Layer 6 of a small transformer language model trained on English Wikipedia (13 layers, counted from 0, width 96). Numbers have three digits each and are written without spaces.
A neuron adds its activation times its output weights to the MLP's output. To switch it off is to set its activation to zero at one token and run the rest of the model.
A neuron's activation on a vector x is GELU(weights . x + bias), where the dot is the dot product.

Input weights of the MLP neurons that the questions are about. A number n stands for (n - 500) times 0.002.
n106 (bias -0.058): 482419400593422522504394554513606451491321575560540500784727670568464562600701421594646587421270275281414467627720398214376566271473717595504363570563175173540478487570544687447860367478584389553562358340184509407519831572438265584197323736623523707394208391522527353505581604579699608518
n113 (bias -0.057): 546367550504388575276613345517717543763442844381479416016445787560679306671600690488594456429492442424430660421468362660504466591440451366679736634125267465594530647393496709715574533328424471588306449555447601297504560500487288373432472423369526703428520370436362430582547319647575297673
n142 (bias -0.063): 607667403377508458297339412393563456548602363370702519593661768604745466589615392542655608342401525165245771462438708655276337314653703544224547505409593554400522592473326474750299433372550429431655609630525686264600285479591491582182360539642607671218504530430787323376509667637586403466
n158 (bias -0.060): 610500670367450399365402480359504548504656457638492387779663601778467646391551496386343508641484655803446312512477656543377598562232459524570370479794756702412420386504448792405419508328388577630437512420332630280388255576464431607408451552602382484377592163504722481484624508539347690461
n160 (bias -0.033): 598356504442570644421655480339666419464711296488648439161333376344569386403504666363561405473354667673676278422602504618590524527396364573523717525342492521460691614504528582437400393668642500677728468735477686341600436317551524223373621748575366792393533343532508419411697556716550601665
n191 (bias -0.071): 472427406563441555576427480397642311476607440620439263516580559465558560358710620492574142804448512560628461322508665245571405516561433328579488264645512437552625689550420393452644601318538477297580544416450548277487829481312770308371244645456541446568742698415488254549516569508366774460
n204 (bias -0.046): 400402787377635262216412661512697686445545654537742730598374389381565283525471529665613400537387590458573441289536428442279728516589797688475596460540352539580395379452445405625419532459509541429575382403379266596741517480693372345471297382325190687299516574559372308786636449769487582333
n209 (bias -0.064): 225547650585691291445671457508389646717559373562379374300286688593399390362677644451558385437194688432323679534451647555641597479208549834387263442443433571616526426558611567369397496458599747361563251509669423639531504438602530649389403496356653651338583471526730758330591621125411608394
n223 (bias -0.046): 550291534635546576718731654284313514563631454481465743150727481590701357251615519455575277446383393496553386596478597392621643565539630456622609114285408565398621586553375373581383481465586523531291508394587496213496394530344675574618548370361444561344576692500393660572378429477414397442
n303 (bias -0.071): 672447555723661373487364351483419496341607333349531324677387377547638517402402716725446509427751661513320636462603434427599611340600509346636466217310640595731591404645635602539353596705386500410522840509475694255369241700426177682548669199616522442548592397500456622686241553444400657225
n311 (bias -0.047): 472678586840680514615292702692741521467505468428594297528755491439414610432623597473330534605048790500433425591407465454615509581285418651473509656399282216319737398626630527541424267358646656395505639519853518354534116562486566731672359579220491649579479518820637387377692796445437541362
n318 (bias -0.025): 720453496540367600496593284546433559383647513397857617431410688407601508525416348349702633638211292686619468240427680660729327392599398639780538415520446531504453169567666584386413451071504562137513517585443542663487375422504378453453593620555469266504504613598500637617384474471277591749
n344 (bias -0.044): 291536687579314414591451786358521577718347673535371252476608441448615623461339409519265529433607477563446702590572523441525465264283172532785437123455461421496668638637440649536280592524584358508358556400404643450658520473440618432636500556555427550353817673488382523561645443579696329437
n346 (bias -0.020): 616168496387374598355440660381474723530611541512420664564446504423337450406520612584588543561297244747564554275540488789397340314349444314565161522532610478433692408578567676355395600783662504759549734408532541349609500688280415616671571266442577301300512512592580536229441661525661622533
n358 (bias -0.056): 425415402479613516532504447441246507597417314624359233410516778517660456724461695446620537480357434619651646354652680452645571263500329443594746534519469741444632385671428437365485743200336519666365649516488512439458435523225431432400314424361434600316604220436777379667633610650525473548
n381 (bias -0.047): 362553711482531336531566504552700333422356662493313485535350322710511413596414458610564666572587435631534477407430427531612452391458511433480407515464439359535137517201402558628547355400215564486296531451443486513587581450521543604692662500441679645476374562409436344599317426521296708490

Output weights of the MLP neurons that the questions are about. A number n stands for (n - 500) times 0.001.
n106: 661370441359530389441293527323421532495398542504539418432421346586448253540495434278572302129669370528659496618741814374619478312318201518613717517646543451487474347344705551625329468360440504316335595592474596636538759500356686524453677564591873495802469451420585336517263672787857364604
n113: 411717571417412504446773399518521453478392514461441325513324284363630745320272777471387541393660673486547426466295483347488572613556639276005418450776383373741378232800704397581592554332572466602491641492386683658524540349310446556700437670643607250421540535352521464636760565443549637366
n142: 592590399588569330284489408662750572359614630584677535610390520532907459539475639413741624403325504545382395562443551672451558695413788406322480466191477508441384591639201484310376331472406453359643661571457602328582338565541753589425575296496598292536237624464538480558523452464657454359
n158: 668485488760392469485363535673477476488500378635552460748549477751597375436391471541250562533555773588534507376500615554378440566691638702461508378646426543416425291586504460356593432394512500594401406431579421299608478465211709492391311753545668381438439167242566476632478291531794379597
n160: 538632455486480575653422552402460587372510507572390389528713545395437639618651667320485542624616520585615529487305480479487497476738497546507296490567546548473463627417567380845483450455387490308585493334721472345369607550243300654665539447387591472334578476527311300396649346435516450637
n191: 605599286554319617292383508480581666235728434359625623568504460540613260419303687736496393284440390561469389553413469504500337496500536383528539684596698606492292352610538512618311500516508623537548480465298584519190695368699264533647524388587637396622602610711615448324624416720430607380
n204: 435666436852447574612421746384357479639228512642439541652539679452436598600747537733534570266187473508496582439303477421549690437477442367528648572371639283698569254443588654313599573460472488669298596592473609430507427374333623748397349367481411452524268500614545360439368287666500508537
n209: 214551508603752698496592089568508362417566558539386278500458500627515679339299293478416507330684511840512589450398477591537292363577525528452415545424507618767265659530530375488504391508419649391524559514298508654420300582593386492459411588511519556858473379656504636630327489625467537609
n223: 419586569560438602374552450604675719381414528595515391612433500662387484519448568283467521448531581480854435397500504588659581564417451668269294344612580701290595460776437480492458383465191422691679396575526302269542632414649429298528398671511392543439190470481518546644668688356443484398
n303: 511558454336374239426619500421468430599362344664686260396423463354425555488560391610531515530772492619488601360512451282348583689650519626296160414743477529573655457448592386695554483288644496420626492669428655536431737537555568670774670945484593496372444537414294220252516393562462389511
n311: 657849681384663550487442292407500322408197307482438536738450301481654367823629626282747353364677513192608539656588251500474544138695517439815577680234351308360549435638513495647671613509689473402345542742362753504385447433419581495567405641420630430657578294559240327509504384344564591560
n318: 372692453382567523445448329896614618504538333419351365327625629669415572379464533485446446713535530779341412534619431325640560284573405544559466700327482616565291409519519401791597301500762711615579516438440575504392446479496456586327376460530485468492452388723526276455311287751587411550
n344: 486599557544247534514312618427652456527604659684380487511641595236435672633543476259500730536592667383245511566435746659539395440522421604466582258458522579775318596402592341274599492279364684335627447487482442559574378593301347668480531481674414523458671259556464477577540451447507390542
n346: 807311715736504473636475309457671423481370435627459682504454535418415588193585549423479398640606489504549434271441290422632459612596468512610572578480577465241631441478658448456294647785420477615318606528410504602335442806504231463613552476582401650372548496535474606541359518477402181604
n358: 602445393426383711515386571640377695567767409500246442472662437476576439331767400459373378738620519321728500370625706346436276602531522512393566534552373563306424649580210512455457617520419346591359655338336680384580468339537329575320386528708537572500611610688522540343308658543699488617
n381: 604490455356638446312450500472359281479547496418493640632544569299339532584521775529625455427601563518631703650398554455559530551331291500493686595207637497648553523500723405461607585462539440561430618451530469493516373416411397456364149500329409420541651671531364493470608682517462479468

Each question names a token from some text and the token that comes next. It shows the vector x that enters the MLP there. A number n stands for (n - 500) times 0.0077.

Then comes g, the gradient of the next token's log-probability with respect to the MLP's output, scaled to length 1. A neuron's effect is roughly proportional to its activation times (output weights . g). A number n stands for (n - 500) times 0.00084.

"por", then "ting "
x: 514763376530670363509402452674304663426448675472549712490354552602455381637336569191407452479504587395479705569436421367594427402449305484372445213929444442546365704600539389442753623603383386600579544532387399622605454436366433485424640517579493624641327550497360660175596543380792388651
g: 329289456454537643531611223397532408310695523539511257682578499556653385380677570559527792361512491563628505356450559611466619362349492504579437365453582548479434340728716501558450374516607408587520552526487580509459702306644502630654699294484664432378248380504578605370374518507320320658
Which neuron, switched off, raises the next token's probability most? n344

"th ", then "in "
x: 568621354484363441494547446551436522377585540578443859628276612485418408509497577301376239474901535648659653453602607377465547630527390404473495390625521441528577576661532451352660564524440462548531500556421357424650237529627581358495618568441381415602347519419289564169588532289684496502
g: 502459441326478489592348531480579595401335591405501566268392617639590682403634600267430519470402392461495586518526612255546857526427388469546608614524496493199447548598649525450491257537686401619236542507524484489384376422478619605600479552476295298698451355759686663560443517433720427647
Which neuron, switched off, lowers the next token's probability most? n346

"ed ", then "to "
x: 535700379311531464511507453695406719346499556551565806468368570578379517717398468240574216593741378541635693514528527292591531456592463510481547431511543355460482583601513383523702403475303382458592517572386397524596260499655534523480580623448387463582257632580425464164601393501639273608
g: 361491560357357291508446843490261475504292598658553351265560491428418673506597627437668699589587277589461528383450536531606555411420506459623440398514415512362405539558604638547353467415512636435579372415551456650371763408605598364398475436415438707584455244449647567416546584767756345607
Which neuron, switched off, lowers the next token's probability most? n318

"\n", then "Tr"
x: 607539289462511378570493445584527760346628569440486761642549602496585399462310706322509255515721535541503534743542450325389378429543469459521498293545489502684527513406502318501723559326364462452595540595539292604606160665642505423539550473463386581568402562541428541214617363387646290660
g: 404344697607607334535550459647398623619459415548385670791353342556546232434484574321676439539580496325577591387506560587339291466483495362495411508443723798422626488506447565407363816556457428319540287508429510436590600553498433466463559605547390385362537470408597502295479472767733696471
Which neuron, switched off, lowers the next token's probability most? n223

"st", then "ar"
x: 508702325501507300490519471799437638342542528504622719615343596546514430474304660322358239360655653667596610419540500456620363336697419317476555382669521537552604513454554448419752712538365467489619606511528407773614245416681357539582424406467429567554329432390491377202499435320771417539
g: 368425583652522373536523577354578516297522406670593359550464730578578407534448500448457536630544742725354473370433520534585482314479343654474355702615616709405633497510615289406192478422565414281250387521523397361334479523392692555664748592474461401477575469465545257497691423532641690546
Which neuron, switched off, raises the next token's probability most? n358

"the ", then "201"
x: 601653273548436464609514417609503776265480508496640748498514586435493383578434662311435207339761586468696638446555558372382417694576437394406657268695518412681445555602517385389624588513311387436524501453432364679628176554554529488386578481495329602609423493610465596234605513319578611575
g: 721496412640493409423504586309609305558539455377685540675402684362492419690598301586576612409467669514208555544634620513485658548559251351444523603475565511523690598501509452404209482480580499465480484329649425622485505236488310764480350391649466420401511652280478483683440488406398536754
Which neuron, switched off, lowers the next token's probability most? n204

"| ", then "March "
x: 677614448386485506526451606720396607466589463503555735625436441471453443526304588265461332515600763538564708603559360306423394562495343502467586298674567427574478611550550270484662584385392503567577438577580421617558067550576462443426683558573343527504398564492538419168626517449703362494
g: 471451477616368466305605496522488426460634545405901421450452707316352604313678591517424467398462363528477486538635610543521474456228427405525489563492470470388333695381413558655784495297643709378516725531391425571613510356593410751485465542649402419469657569607213598605269450562475434520
Which neuron, switched off, raises the next token's probability most? n311

"reg", then "ul"
x: 525616411581437334630304460622358732361496468525387741681479645539601510735162502304403297357521505520593566533492449290581383444529416445414567351821331548614392662656669509533747674530307432626402477697367320592633470434640388502451570500487479556536306499615549600130542429220619398643
g: 404562696617556464330353153317511518380540454671403809541579488468502529621208674428335442532266508518511493396519605312534446526470497322550432820498629721704524488217430492695438628412590475326345472539646567711303561521547522432588609407483508420502577414582589415507513627504623440447
Which neuron, switched off, lowers the next token's probability most? n106

"Z", then ", "
x: 757616285263344403471357613494428725503577418561515706498379467530444322441201558432315416488591782441496643443525543481502310555587366420578740434777457444550485629669557329572686810600418496428601442642438127693573320530445525394549492561569483697460102530413465595298605499295457604617
g: 591500447524469580430443280627574576589329506354644663430132397461282475528706640365297557481447499643532542312626414725696409602409631599330241597484418271512456678450425708721607428404469810437532583584598540565484585575554443386617536460492557299620386488419458304479415432492623519569
Which neuron, switched off, raises the next token's probability most? n204

"rec", then "tor"
x: 449659412473458369590297498763473718260569672541438785433224481588687487687287634292337363338645488623471677521419468370625478402421373445474588358511412444592391566617569389420610746478237425636449366552388333635478419551548473531498647529589547569553506559597402537199407466416868379673
g: 423342429584442584472309711443508635429459422388520424429508358555545631661475357371643329609704668436541393701481330581669429490554365515618786420399653418319469640707710497377280538528410395639494594309574639585469359395540801266652405399623491606418607373583341445493418531332431563606
Which neuron, switched off, raises the next token's probability most? n113

"g", then "overn"
x: 524671383548486252609582545723375788328544415611328751573303683608546509468269499369371341412621684673599615581457601442628360458591487367512638361664545504617513459517555307522597517589377401520651414575476343636557261345582491483339508540459394630664231458592407431148566550196633455527
g: 769375615179505378534517538441638533288340360375482332463572568466518674545376582475552456500676519645273338522535430415410280640543572511527327474331571570395355718413402442512516698488458723719616434544399498610573500450393502328653575421720431550790549359381535667438697646602420438386
Which neuron, switched off, lowers the next token's probability most? n209

"en ", then "sh"
x: 572661358371518328498551501760320607368501479528437823641456644547445442615437524315435334557735500522653632579448437357629645496643576478480558307642576343498538522482502515378806350462356412464566513563418269485548226488615443418589686619524392556541258535529320475188590480412725417533
g: 491465807633512454375505260494468638590297400615565492472798296422444314177411596348507478315610603582628535444564449442302680417493431323461478293613605336508308561474649510574567580670418577485446329673504681416538350588307793462573524533517489498520545348497379642648615505540544623568
Which neuron, switched off, lowers the next token's probability most? n106

"U", then "T"
x: 613637277441401501452358592571479711520584426528374677658473612610397288455293584273304382659672824612693624461622456358454415553572355445345743276781521553487468662733413383473669723380359377561513384578395297634577319491483475501410473528562514587479307415273486616235717405368621556551
g: 474573668528452441281563553621509817459572467386661535391443456508319364489576571634506810495391526535536411242280281618430392475650375529635710539525497573393598482448412494439498506710711399475360507440614532649232365509555474667351541495439691375754412431480298498403464754416410649397
Which neuron, switched off, lowers the next token's probability most? n191

", ", then "and "
x: 670659275318448310555622434711494674345568452565424764680615566451507403459403632284329293541562529541660678686592465369548458580492447384506547369610554423478599556585487312467695469510359394510578431581498431496593086433627514562535500473389368547566373531601460539263638365328716432623
g: 565549444237628435480397550733593673639666626654737407651353574529598403456460535461252432510670419451669417591503510324493610351500660527279473463328334581266497481401465629515527618546563427281699428510614673403288618690638537558585369491385565514568428529386322488305357461498734288474
Which neuron, switched off, lowers the next token's probability most? n311

"w", then "rit"
x: 505628312492545294526481489649469711209468449542393739720299644592587341503398569334285329408861720638513584504492566388469406451647289407457634322577552482473577557560491450680741681497412424469643463495557460599503319453549440457465664537372371457620277557584490515177603558229666314563
g: 489560722518573208649838370342249535304568416457558522363352580387411536574337579674480416790654486429650618562543334511659573430489359532513472545351589509415523671559392521413365609485446600441310474497439505262596581606423403337556630911616490583494603482525485414370438464533371588411
Which neuron, switched off, lowers the next token's probability most? n303

"H", then "ear"
x: 618646380479376416632356517639428677322630428447413759471384644600418329565412549344284224476638619646488646397469534423498350624713447369440524336759505460538587563630428266549708812491464450538541415511572408604578285459378588487369555444542431587485194478490459599217635517313683547664
g: 249357481651706750350495398631480731539657524308631531371564655477609377429538557520450429239494559772467326612543555625442495487305537671684386372515404588223563494417443345603648463318331497431392517400742526519412418479484389513384740482304671507536362470550457494647464504495554713581
Which neuron, switched off, raises the next token's probability most? n346

"al", then "a"
x: 575669352425341399691472622831507571442641655374419786649255561555435337406418616357251393484799508519639649594372461473526482618642431492337568403659485289520502651425385376415630676453369388588501377669466238752639405522595472501664494431502436622594270258437340341336543413278746469626
g: 474433427490627500439550503426333432587512609400694387590584370585510592690722240449374461715673407530529617467223553681467471586789431467602392629210726555460504309478507457457334751474575499423569689446615395414524532596587565398553467387369497358399201616637401394508493495427265628638
Which neuron, switched off, lowers the next token's probability most? n381

"19", then "0"
x: 704537452464511474592493595546569789354421594667536761568565504525465405460427521426248444459641570681547715559586536407521380638560414393359695196621571434363424690611580381459622646292479482564433490667419290703734285539400433442435453559471440491447399440458442494157704430136619280616
g: 622466685598532615461641570367462573662545463373520503287735684396753711504538391344504645380613365482502420587550557366496340348401360583479408289428298486529435384406451602373557716529459521567477521388436346269772652366708484544360404607695716513556687396611501455398650387266424537460
Which neuron, switched off, lowers the next token's probability most? n344

"10 ", then "year"
x: 669584390514416387540490577557362714322573625607499796502472597512481461378350620472330300427724635588674779481729609411527540658535424412436733202664555472472389591540495360380719482363494349494546439575435355553635252549428433421475608583535432469464409617564347534187614423176645341527
g: 491507550472615627504533478436432619362378559355743289226501619558512375781387523344556367455622269454723544418539526513528579521466449755637659410223779479168604556578396557355546548456363603348552514509405324483620566335634667635345504482550573443529619361472709442447420419532639508434
Which neuron, switched off, lowers the next token's probability most? n223

"an", then "ts"
x: 562540346581351508584462598607424864458542649476402757471350460489590304623407635081284322357664557488502644766459437420471493569504315385364616297748440502451434649622713510505715529493347330524603502695438327715565463393476441517513575593596493720493200405523393523211605534429519374684
g: 338534602241554345501764388466548725577389564319544480588567559322514653564537376482498603653373647646518744348585671571415564701535438478655575303635565216656402436513608497363444632554627367696531409361275608487628449294387474464195605516557626464380374425516530448455642409454419370470
Which neuron, switched off, raises the next token's probability most? n160

"im", then "s"
x: 544686299479502334477543424657470601330613586520518693631286591538343331569406549319341262450642715617612615471562416361507539436604305469408719493605451341481445735587444367574864542641345303548554559717440297668633461538415373467468507449526360618481254385536595489119539683495524533733
g: 288626454625488414487417647403240547376306552221573532398978437578449450414670633494736348428568717554493454638578539413468778518491379544473407429591410321418672655480580463277521544580439255411494511502713738540478481353383546465528615501517406403487507458598539489617563368439395551549
Which neuron, switched off, lowers the next token's probability most? n160

"at", then "or "
x: 564851383527428185568501471646380458355503498381307866624367539514472432638416661257340389488488603644467736602485513528420441491542324509388709326839478403446444685557488521446552652480260448547562355560525415553661476564609427503639660529391505588508291351436340576174452541329662469698
g: 603605319619466482753699513619469565311626649367394517612555488561457566385469483479434672826429380489496638516557486457514558612398586693454400463552237739156464576434386484472500482489406551395405316528320450396496455660543594331467580524431269404487722705821419543339498500464546503274
Which neuron, switched off, raises the next token's probability most? n381

"per", then "i"
x: 472740406543368274563479542699467686354388754498387743475503572550525409594245600346288312434499484637534675428416312354528308334439491557488617281660535569605434468702503322479657614534394450533471411607385422736594412577608444565476639380532442621514336415648434686082521666344774548550
g: 515397483349238470701428758605684325419684284710563443719437653353514490691507448549343554271656581509319366488412357332692457351459688316627447353381491611484532292462525221606553578476546620579511567514438403489609430592378554333459573542471525561617808501607490470423576588512440448620
Which neuron, switched off, lowers the next token's probability most? n344

"al", then "ay"
x: 677578391403377296727403631720486555551572666345460757536248555559429308570363666302151464475637412495630690691379384303455413576521443493289563374677516414543464556627421380428604684435310375510542590679467251739643423519626496493626475492558499653704308368452284463319545383352735540646
g: 350307655577463630373346442299565395554475364419672509569529638468412455569503409414457310383686652362455225663420657390307452389674432477340485609355700588510399681613751666411551604308477565654364596502469536652500593473713344659377602492221595655482590404431623378620489504617609468421
Which neuron, switched off, lowers the next token's probability most? n381

") ", then "| "
x: 715638395412453360526448457648442552539548526501498748643287623491551338480311612276389312451725623576643739685566455326471408497561409404477521377675373504542535609599516284480761486488381360578641308548537419415532131685506492487464623506560428551407331651523458458247645464320728447588
g: 387519526690526491485536492568558422619611555704423556823290421314542254435314612486756410524642679568464560543418459509330262407635756476407395483351429369564559519314383552618365629394577512401667464584534321399490722551527497621412462496630561401569438629197343337623380598681436451604
Which neuron, switched off, lowers the next token's probability most? n142

"R", then "-"
x: 622559274403326470588218587690434841407597503448575722528520486620535446410375558313246346578667598620720694451421658431476484634626429368555617298782548493472500563634588383445581583427411532574488383505550309661572327537599435476207617490482467650443208479345369495290704532222670355510
g: 708408584498635385667386386634312601682198528419327519494403402592521391446489623597540590444473301445354415767593225584728894542394511541410632390544402645494406413551377392669310544380473746381402538455564546695379477661552591512613377542555497518414458360452532519379455687501418455561
Which neuron, switched off, raises the next token's probability most? n158

"ser", then "ies "
x: 611533273515383418454495555759482623421491731440416733569164575590596427532285505342413267542665586610561726387551289412586384282459510444370471235791598469572493490649497282426767717551436423529515654637413405740597350537583457617399524482542584539601369413447429585205544469169769366464
g: 549794563402426436601524501493585636343234420651373434299645382620437356486508621408391526692474442653516569596529482340294507384588673552413472518592475678472488555122423521449504709670408766466607666685545449538414566545448299645400264542389386424731286694465436479420467452501528535556
Which neuron, switched off, lowers the next token's probability most? n303

"S", then "r"
x: 633723251390310515516536510571510744400640365491429784624615580618419394472332530245316390425626762711650625480402562277419378648593310478431619346722480496467522635710536409558584644453361420574540379551536404604488274493541462486310578629467438636453103474435476526266626461367678432536
g: 454540708677508435427432528428584527252499594475533535515307544596376568397447523441288476473733514502712613444472272470605535333530505626344789589428698461646449679438472509410379614520309310614490314518501528361791475491444680389681484479610622345456542294534638737359516193407568399542
Which neuron, switched off, lowers the next token's probability most? n158

"| ", then "W"
x: 626550324485395479560467569504387838393575376572596798599457506515472359587317537282460276539603527522535771469570405311331436563562284503466636262593523391625474519463532276547633623369362572585544548612567382577603122496621523493402626577580336531618458466516455561224493590426693556588
g: 571515442633461471349332374511555589655668493413242577501402713493521421348387675468570682355764522281526415436452696451380621587621536480637556313613362512301378457402585504493332679551684340319511447703334697302492449614287711442350685713389444588566467411552469592577591454489568551385
Which neuron, switched off, raises the next token's probability most? n318

") ", then "|"
x: 668664344331518361505535408604476517464521514579560768666351611485546341444401602284363293466701547618726789657569461333400441559618440388495575307595436468539547572606506291460779474421400395557567346602568400414549182594541515460468496498507442566457378656506462422197679474326740389626
g: 405370453550571471495441609667512430552639519578369644688376434444728340479424411546869519467587597480344463522415562615328340546440674428313433572316606661376496532564165599639207714386487428307729503497511501401497676683362463452359443572564665526524558596388516232532481656586501426455
Which neuron, switched off, lowers the next token's probability most? n142

"vi", then "ous"
x: 582692372513335444645323630747507735422554556512571743481257582572549452457295668251268564477619540550540719664456336442531317500428498472545590466697417431580513732451524370507483630502308309494617484584443201719605406457522464535534592480519578715573285564382285297136556562419647397427
g: 488572380394493564488447222909478495410453629336621463513364485657423515585713679621277415461457708567476629400473443433564406474701429619589587738487769666534521364517489605288627544372496547644547354505512500471430454431469403464367441417355638308424499305669433634307655421618257458541
Which neuron, switched off, lowers the next token's probability most? n381

"it", then "ch"
x: 418787366426494332613521512556476727323558628529417797598162502557435336525377603417431294571567701626628624523503539590545393565674320385555517266641462415425508727511491333472663675613434405470605343616357479659682400468507556577411501474492394580436197297542503560169499591220690357607
g: 441333426616515523537668625507301380427611401544533586881609363464547490603354648457416347505412494413422488529353555446346570408608597609628519587467441596273294512807583713616622602674506521560341719423352667507268398225669482421470677641418385337389555345461552532432497580489548328465
Which neuron, switched off, raises the next token's probability most? n209

"ri", then "me"
x: 765618460551427422681403658657340684499504516439515711446287435500606496555327582213261332505662538635462642566604381318514528508448371418405678439871479450537519594499597426433617565533350370460596589636495357634540446469520450591126518552478523764556315507521356436100635543352621325617
g: 456495631323521508557542466356480503536451473451508567706306525480317526473485596513562400498555561570388340276535612529541442447526423444316649466516659284594452639322416324455863542643530707447281529797486187619553574733462587396657517385563586716389389519506631672457297382292641527444
Which neuron, switched off, raises the next token's probability most? n160

"ch", then "ain"
x: 466716385487400324577603584843559601190526609445518742618374585561442504459220576409296193533721660635474516460463528470687287377571467434392639358633624467447502508631468298550666570563382422447560550558500313751568309525549492513491618436432411519650278378499464568163584573253725406575
g: 549293556609474371426484562407506601521768317484330430454482646677498590338529180496556522334360453666457426370385780541529518563530496409492452569514366536746519638439643520689528501412221327674612620623370610634605359489572324307527597331541584663499438629396532559391612252384581412688
Which neuron, switched off, lowers the next token's probability most? n311

"(", then "R"
x: 612537379403380473465549441705455633479525542490609753615451484488542520384352646354355346499628828622631621621625481413493506539536331462569745170627585382478422486634530242399717482468407433520605469523401396579691111483589420498500580511497360619456374561465463437230690544319656467570
g: 317619496414570509307358590715581678434523527477303476381544388567477486786359626269321443608495416608823426453607445429345457475738375491513667594693469493663474335380321399540576735379585372632424596508625594302246392653504535545440697590422457564595543350353531619417552415504511595374
Which neuron, switched off, lowers the next token's probability most? n160

"outh ", then "D"
x: 564560319408436618692389546467378796516513479642527769551397593464399384585375625240368372558789613524558525313525621361511474603537288310364512291761557396379597565519577480375703649564392338519603508570399300385639304581627577590554671581528375512601328521482339518194640494228653485556
g: 568402671572541478422515602503451656761434463349489542472567612597539549603523488679694655533538370471591432467618580604598402498467590767448234600471654622351508226384436492511454394477496369476477453457593458498684553324421562541140687655370382540551619488395457371394212264700366623240
Which neuron, switched off, raises the next token's probability most? n346

"| ", then "2"
x: 650551389396441428536523531562381739304611500535656687687517487488556401587296632311512349520555536468557651606524320261445360552545297497503670258639556420705531559486494258508664590368276572593508608500597390714581118501601484463383632568561336558565469425526441505207486509428738531582
g: 355496723318521621466490251505520413481508500545576484472470506461319516557621379485536812341578449681459751516486532641636255438647542589406497190301410474374452544439484278516631437417603531453548607429427385603695487663734494533566481374456640268392519759499418487325477420526435651816
Which neuron, switched off, lowers the next token's probability most? n303

"ch", then "ed "
x: 526731401403358253606623490788569414342566649443577757562345558575427351519272656385251313538646635626479616499420438430668313416522487463421777444621540412465516560552491243570653629599320440449539466566485339766602424498589479411536672482391456482787217323421401533200566505229641492666
g: 557441699533602624314399321584187367595312493470726613592653336523352491597475541572482528432365715489493708552449592407454771209427557668459629311570442602410440458264596620462569513619363794447343476521517483488735622496456399657564479504463565353483675504325377367331554460566541402461
Which neuron, switched off, lowers the next token's probability most? n381

"re", then "z"
x: 684653364566381228681479458773442571306460625433391830648250498561525311436441715365317400435590558694457608552390560347537445736513324472481710539550439346585495633355428403463714582504392556664479450501387259750599389423530578458563657480421585669644297403415331454201555379368612622510
g: 386557469492769385555348674432489608724542579134591696417693534519398464260443461493579421595595489329471574480419669575554414492433357510670432666471530480345510588601524809490393484622329248636447464522571462432524584417591725698363505627404435559472423420359502441682327690449364333312
Which neuron, switched off, lowers the next token's probability most? n381

"L", then "ou"
x: 520629347482333382633369550661531702370663487317651720611472635531498291504479524279247297481622680575673581573397532482512387708661376381387523383731556384464524525557573389487649705396465427538613388515489297792561292466542491429428532453451446609603101522423430666221649531325689562537
g: 505477690506440598261516486590521488266493558566555648498626441356422566466654345379610389461271448572720467606603547537424447615604519425365468431328509534565617623454549566248336274311312277610546321802670419484528562615504446620432349783391501544605555483502323506579463395713655754389
Which neuron, switched off, raises the next token's probability most? n318